Layer 5 of a small transformer language model trained on English Wikipedia (10 layers, counted from 0, width 96). Numbers have three digits each and are written without spaces.
A neuron's activation on a vector x is SiLU(gate . x) times (in . x), where the dot is the dot product.

Input weights of the MLP neurons that the questions are about. A number n stands for (n - 500) times 0.0022.
n10 gate: 343463540496380317666388544332563381682540406438431559597322587604284425511445545489407373427291519493394420573557590646275409492470504628429764379519316526378322463329508375433671471485336383734715522541493378680769715408451659500635683538388417578485446578590340656358583563607178313558
n40 gate: 538580623397679265356619485493504478508507518599518614608583320507215373456355597478349601475774622681436504731564381560725294581478616610537496613429518409607428627481417424526477559522369606622360286430366607566586325250306392441410336627782696682555289511520619641689436493458496507692
n49 gate: 356579594431567514636560516562543553595434413352474520537297591337425524421369554763533597285352500438702683489466350446445672479463689530423513671570510349516324497417527622390588520685490382635381536328445418612440657536681377590614493540550351356405773394496490600308554457384483694538
n55 gate: 598510434507398507433353655433658514645320369554523702592407630571553445500453322469443377467688696590500325411562507435437477321459547644456463477466463456431359319293538392670528537655463410339632283368391367591537543453363546554452326620429486606503493399443524398354752487608900530630
n67 gate: 426603437555565503513608400468387536593401399651640574428483510597487556539573329409794433564423432424434493504540295556413392450591484567291631433399465602519648497396619447493527477351490407535458387442551580384311420568389730370454235474767322405567494603641731533455622587307425298497
n97 gate: 349718596463418531578483399577524701576457546587354648568559380551323383689593572643517553350530520360459471578469480394465606359456503574514249614670544487493600473378459417353427692564417436539557351436460521356592320348459338432644473510374614350550431389471344578493562376695836389194
n112 gate: 633480536490685584378582527500645592462503635403503709725493620578383290382560407616673553453607442610424661530272524387490606549486660386469369614306665353713493445683669611435625433341624564507632551652334769436623473649545517510527249538432441367500366311575524452430503503493479416461
n132 gate: 530445576545622400575520623568636523404497747516529721510470553565642526600542655448559344359623516497437331919434434589433519459530413590628445526408600394588507513415364607372623630552372345238490419520567436548293590526404563402671567233598513477658503516524333533641586387423510610456
n136 gate: 448443520577585711694710553517554361476523438327444500270507483520467483403464578294379589474783608460486540397411527633763385755473364437334360440426577490467479605594688286327362507557550334617399426631490347460510295487381552659490503548466599368473471711585392297517565417421561433423
n151 gate: 586665544500399642573483545623531559521514450459714445416468507465428553286626514549607602265445455592768433683200545388675276514531493459720527407820270613309387507490500631493582479552520771604583389583524235228577459438405480476514432479371560437435493417625510434507383613536486524460
n174 gate: 273496493356526397685552662621348332417595731404460615601527707377423530629646620302300525474570396562542544431526575376481569488556588507361533467265647673568455399541807317440561404422555327529519515318536561570414372618568500339609412526552822204588367374677437440387595375347725375720
n191 gate: 478680626563574486336595455493302563561552602562510396409418592357514525462651564563503534466708301267795247554440591274334555424549668663528555687609632538473511599409436450595353524726397583415441584406500450355465627448454398405588407496303536521420547730485419658603557403181330659500
n199 gate: 608175606665485593457504629539453271452489423450373522533585471464571500443575332438424691578457525574397578643386569547478390406777667550904546325529514361563334500496537563558555522565372496612432579576323336504420312518551613478463710376369320263478517475347707583135489539463467579373
n217 gate: 629362577474521482712362474443344459666480540411406303591551538538557680483617429459448597320408663543618535516414696544413497361567560370535474324494463486500408518418458703518441352413405575390361576663603515589567534599503341406441526535541423436615410393552526591569604387360541601346
n229 gate: 267450539536335280634310457586402511619575620522422370661437283438432559370661577493656553422504482575422280408622515467410635534840525615291421550609723468479304551453419653357504493486654414588355507529397286522730693460449362515371690390387374617403409446311413478593615453440618806575
n10 in: 671390227485392295481581553602412292547455556534414347712684695611432438466564624515385455477344335534640633787445311318813387619573542652496382443334470401481535539942711649581465607561443576437282354523598449237523647504737485353399470376512570427443608538537446442519367519736488565420
n40 in: 507195521311442496604569354320486547412535413550535457680650602514588558318754431460475577472390314602391407331507410402478546392370493511305574660550294316556712478644445449579603682325507149483450607525482441322504405529431647464507486217453580496372344454470633313317372454342399571392
n49 in: 663341494475506433681519515402564407569476491479518402450541303475506613684439428531562488491564435612484573466481519544634588490609409695332503714472439521306531531494616190466516436309506555404509660318264516448435403565413482519525491697500428516534685666572410602606588702494547307590
n55 in: 587272510476687439490599646310639588539538374528312497419557539710545596430558755409395384548330542424518364527425644574482500573528589514761420379468420780385582189342486468496632597455338611520510563535503529552651589503358568479663638525644696461424263598496461612610668531435440600206
n67 in: 461656488591465516406519516466459462281553329553386578563445394538547506525283580684576589577600393382471588452356617519610552627373444746465525472465463671433484666636584571443245350472562650411535270497475445528690516607538451687452341471338433522434436572273402649342445331406522497513
n97 in: 473458583458440547392510304659412239557532567701368579398513397533380570520536430480434326445415566352463628345450401334490616636407539471420513464434578604497600756460339375374534379513542347309218530631542476575563662670626564546390461630599540606581462569413714635642379484588540464244
n112 in: 287897503421452475609407578432493228314568613490319278362472479538432611449416528597414604480493651254713441602622345687327389422628321378652622490359466527543318368634612387372486596469399537567527401442517479486455557380437420566510605521324605455398414353635472476544528527444549602657
n132 in: 582450627511420378446507410579421584622350738625542345238459625467661555500472196551536610479529460472511531778485365346396443459660603296624464454478357336511474547478533559380537554561771582612781579399733489722409514622515577257493767328584401544468706446278460485560537611608431418590
n136 in: 449454666458689674627479560682616475363500380332632602400453762628713737644497557511631510389409631396522313597529486314496275250514490468543595567642567559473576361489825478625294609599577395497447415549382599633589503673378369489428465443596374507286415606455511290559500525398368532306
n151 in: 638312388485519557559489493555482313538694338382656367571447421481471315374478579343660678755467645263443576590485493248397351716489526588436379331481515452576231327295314732335568611652657618637511448363489331651496398481462609694695500572526719526482324452634392362609546563454639504369
n174 in: 534334468431485462423555387341504529522648518536450478507280452595533559656719385603547371478460482669504389588638636348327500485334547395389533268493540533472329441452444616434642307365399590390573628569679625587537702485393297393714590704489444268373592318419027606277511485354415543580
n191 in: 725378631520524613450493586381567644708764529487533443382497497212497405520582581446416578480318513648565291416561248443421660389527559616507616424413420440549507578534507565497486557600582450484630477633359493590487365390642363453372526483439680682513503400557473654700824659558649444677
n199 in: 587344375533533315544441544424193530620420536594295496585477381684489504613486548659456421431500471590384643552601544641610601679393941587678551525493351533553320548437586470633643635621167315546687522529399238478437460676519536518389609664592354504642635471741695496478436474470559420630
n217 in: 406446388353582534404225539655416518364372421347642358692519503382515549647420482254494417250566427464445301623475506448553524393491512599649470419464578324406506628567355395600404488428506413538488433554615590542448595717417482457439533586467592665479573551423394564527414485401662614531
n229 in: 477356409478651611459538429474229384401648431711566400357649553556566648474526538538668390478622556295705581586720410553284474415748360470688278467436511526627439228803523462444607507355603570547500623604518820315406643511383533429696434496564454413537565437559721744533420533561440685287

Each question shows a token from some text and the vector x that enters the MLP there. A number n stands for (n - 500) times 0.0054.

"y": 251446505439494410161480378518617591566490360495490531376646398656697510544394386647482463544445286524420531354453512495481458397487460387662366551390532374417687482445646329560559446393493504406330501398473412575468385577599612482496420677522496634505539527386569516543630537493621554359
Which neuron fires most, and how strongly? n55, at about 1.6

"ect": 411438440330297635465335517374557592504445511421522373311657510636546510676279467440487529318352748567447671408401564382555460424576381466510467568361416419569543417367504406599523434428514428449406512545514635486483499454459533630505520686388452577562444662406357370650608526367538471378
The three highest activations, in order: n217, n136, n55

" to": 433306452374487526404534652573463385439524470557358423378419414724511390448576423433598595569478437564473529341501725494343733456508324481513414628569281588730469426522721412405575510544561621514552475549592540353494502467571536399501444546462558472544547413516410376349610645536484454653
The three highest activations, in order: n174, n112, n217

" is": 446261507460397488451499457517338370546437206675632382459558508540603621398412591534518366552475462595594575451268452340531824505475431373558395552468439633650574467368591537557403428610433476486375501412525482497413434282521525544535577604441479461473607554516341295475576522586387434568
The three highest activations, in order: n49, n112, n217

" with": 402245407333428462477482591563394452589447463489479434412459603672472470403453524551562533503564725421538514238489555397411631545521308520588367648537330738549513545471603474444556554370647506485506460515501540472534457375577571416464396533548523583495567519519395375452554555688457461550
The three highest activations, in order: n55, n217, n199

"s": 365370390520700386446521636532481443507432353543621498647668549356708659445575548502529399609534423414396602455566568395442529489586375599586361579386397578515449404454605526470780600438591408344568624605628542509666484324446627475575678690486584466438525505318362490413552585561475625569
The three highest activations, in order: n229, n174, n55

" An": 502411599445474459647425561578460554500505374403455612412485467400620424567421327483536630648617476359599641437549528531302447414298462375444372537556654513672557471439335672570504460551284634490358395486463496410500390224469468389512684674480551591548542595449345353494738533449525699530
Which of these neurons fires most? n10

"es": 328448459332487479187448385301509436575445288532559450361538372754686541518336526594539326586437400469413458371391479477499479518598470417522384572481450505435485514493630602471643567296492365369430596491593564473643382497670593450471305568506445346628482557449320433508514573540557558420
Which neuron fires most, and how strongly? n67, at about 1.6

" for": 477377371404487415451445533567509549588408458490397500426544565617509447425534428516638562457496653488544526283538487525403548559437305513583283674510313580785470659488579549481612503287593567453640441524571512453632467465508532398484450470503543568679543640496416399398647620596439349580
Which neuron fires most, and how strongly? n217, at about 0.22

"===": 611461370300536695434747466507620504476320376444605476371342371487606530399537456523651470621572597470650394416453766511420546499458416461540488573368344494595580606472582489569555487340487670356515508470645531376471462492423444427454566533563497622483735675679485419513397459556454305581
Which of these neurons fires most? n10

" of": 428546461380412462445456510655651498487376458316517603420584588631439454437533505491655478583441562565497549329558479533343541551540245430515267704554361422625503525536451443576464510396578525429643558451652598362479457362641522543604629378449455539777623520500365343408522552567397387622
Which neuron fires most, and how strongly? n199, at about 0.63

" District": 506371511447414468492470551458557607592542527414567476463583420593548468491367444511353396535423669490528650438443494388582747307629422430358467641371581414609630459370470536621385447450317538471353449667739569301556380503618601635580452639446646525569521438568421640688420667428497396432
Which two neurons fire most, strongest first? n97, n132

"o": 579589348406539606432540473564396414496519587551431593296415406483512585460526528646538712560391401472613539359316430547536468390494424518482523645478441526594483503457434289511580517437434426628370651432673559458363289534585508709528611607522631580543533763401277464397572513400661406540
Which of these neurons fires most? n49

"on": 415567523412524402374439443333526391423386442538488646554554480420620534658420433618554432548277563428390476486363608430521345527355321401423334595444511340598379275637495456707585704445447609544361498604497709448458582441481513412465316559490649551544531470440249459462596421396404373493
Which of these neurons fires most? n112

" d": 501461476334421721549471702443455665464557453471490495511540505522573523466436753535535485592466459376579727544481583421497624557420507423422618550468250498625372690470461579704408528402283427407313587597393594491620364402371540514529388715593523622574648422486494498633527538349445472471
The three highest activations, in order: n132, n40, n49

"le": 536682511411518410499542462489413523403628542620480436548485313507426584579522328447611558729530396448391559463357464600637564504310528463565466582481602538428456660531557300480683505425530497608321528529610554701597467382583570437380430388380442692521435843331434375721651580438378353546
Which neuron fires most, and how strongly? n67, at about 2

":": 499377599323564463595510427522558517530517287437556317472561543689587642330327491592480547602528513518300445372384290595317449630631387510554457493516408376609509372491401488521500445491361510544521348400593508342595382243496532433588544554650580504447626515585616504567492409639566329661
Which neuron fires most, and how strongly? n40, at about 2.8

"az": 474692476598479340587516617381306582624674500361471416351634458455585377414502588743688596559420401422353545550550659453689413228483409470527555421461605573559544496503290760472617418442472576504486558543554702385664412586486389441411557464542612374412566394463556439371520559489565524558
Which of these neurons fires most? n229

" R": 564360509286440547462418586450458548582487541663557570386489427361550474372508553457603584577496553502621834452646348454485710451443403374449508530427434497593442438613280579631528527399447527510247453627638531462591413502465481494585613635476631484504654541412400462559469554584428409504
The three highest activations, in order: n136, n67, n199

"uk": 453352566480442414486452546556421481569450460331467355313673428487637544519641484620543626486585438409495662530558392388337716122479370480486602495404619648436484426519252525566527678538331518396361575386569465405554436494630448479539521634541518378538606634476384512559527524377591381627
Which of these neurons fires most? n191

" mon": 522595586410493421638519532637535580525646422510470526463494530494595376621306700620696688621391377395509619492555620443381555546273479485576367599534432471646408431488434541498647452473450472491498403512373640382382382303329419509467504645373519637384484683507394398635786462424538396522
Which of these neurons fires most? n191

".": 557373421276386557379502556425486412338422271513468263362607472495591629424577579505684533609536600473604522340295576528443516493570550583558413634470491511678456565606659300650456496400526470438489499435485521583528497265489525517519536520529616617445492439570570492586480434594567232595
The three highest activations, in order: n40, n55, n132

" the": 519355430495545626604395507603442481440406546516486507486391388358566476425429459416585417526455451494530486212516587443427433529410418515559370687453461485852531575479397548546495452507557531486354475470577584405414521309553572469524471513504499476265563534461401493580486558539497651576
Which of these neurons fires most? n229

"ass": 399438398419481412381367516189387540473476517590610356593493331538339515517432419659548449712495676402422573351487426474456616536538366729518487559537205368513614399448316661548467516475536518506567422551317649439413482505518667362412486571448462521482314478390540329568418511457483585528
Which of these neurons fires most? n40

"ages": 343456411449431420344403455431625423518625239464656438355547482703601633514368499553547337618521448599471509353394613602349663421606530545470409699305431421516626362439457500490647533465543424405474513543627598567630441424522630448420327553532502375555622581492427436508510642436618442517
Which neuron fires most, and how strongly? n55, at about 2

" t": 493395480394439755464527674511536659500612450463470500498646483362608507482486667599609444685487539490520667563510339458517645378444525502637543515558185494702441567442479489485477441353588517626492479591395572419641318369408545411410419699536649634430377451521620450622667551423537382563
Which two neurons fire most, strongest first? n40, n151

"as": 382472591500477390394539458388491458450474580595529303293504353541464582696422464435429435679442478517441710379436720730533401459463620588561466528481485413484623513412604391426351557529592598442625463616459578475545483437760507577543506596479376415672541790354462298541448461441556538494
Which of these neurons fires most? n40

"ued": 389696366526525388259362379344541265563473348377514589382358517474567424530360529550619460574346534390440601352484427368526620484472428457433364481602282478740486458608576299582547457614655505660484592432564571606696354488506620523409582445435437429551527455501461400648408438462526491489
Which of these neurons fires most? n174

" act": 425346522389448493369376612357441509375608405536515289579616498370587533506376543377620484439594579353510575451489482330449672569572615423313678553464321463483537526385536342660497476598517669537324593459575705514565411379476434638566470559333399644277546457485462392688566576586321262535
Which of these neurons fires most? n191

" H": 616316503283504548475444745454569501629439438460510445403447344384591527551646606499632579577504388549572771482727427465549680530427512439584564488496568365561553538340312455508522487368462588422390461531544461511425366358596514613562432608507765674490604416370501512559492511602501499554
Which of these neurons fires most? n136

" v": 551450572377357415459528566602405753644468533446656407441576416450610601429499560533558389529356395405626697510673385525477756589401338253561516433523361579712424459415370499615400554492516614513447584521490514305386468434456390601525331504531531499525596501546419483707477588332442418528
Which neuron fires most, and how strongly? n191, at about 1.3

"ere": 474565480411477418635428428583165546550547532387581489534476329460511624574434307637514512413337477308396602335356513504627615210428484422503662521525570412641579634387424554437730524386458556520398465463578494453433488420662603509532440609470393506501485462486363347404440574464588586569
Which two neurons fire most, strongest first? n217, n55

"ate": 440536523551594409597461575568444458641636519368566606563532375586466584448324487604436502402396466565482490278426508438558586277370489464296600536657462522569623516445498550642707595374484453338397525550677610478524363477578498518562509542458449604492618487429334558419575525340609234532
Which of these neurons fires most? n49

" en": 428671406338503532570652674672496473541413519478417443395408532446575504480358534571569577752513489412659624438409527304474667397478509551489423635535126453686572587308588349540494508452297583466671509512421581388525555458494357383565391629480440504428392567477327331473631530486540431467
Which neuron fires most, and how strongly? n49, at about 2.3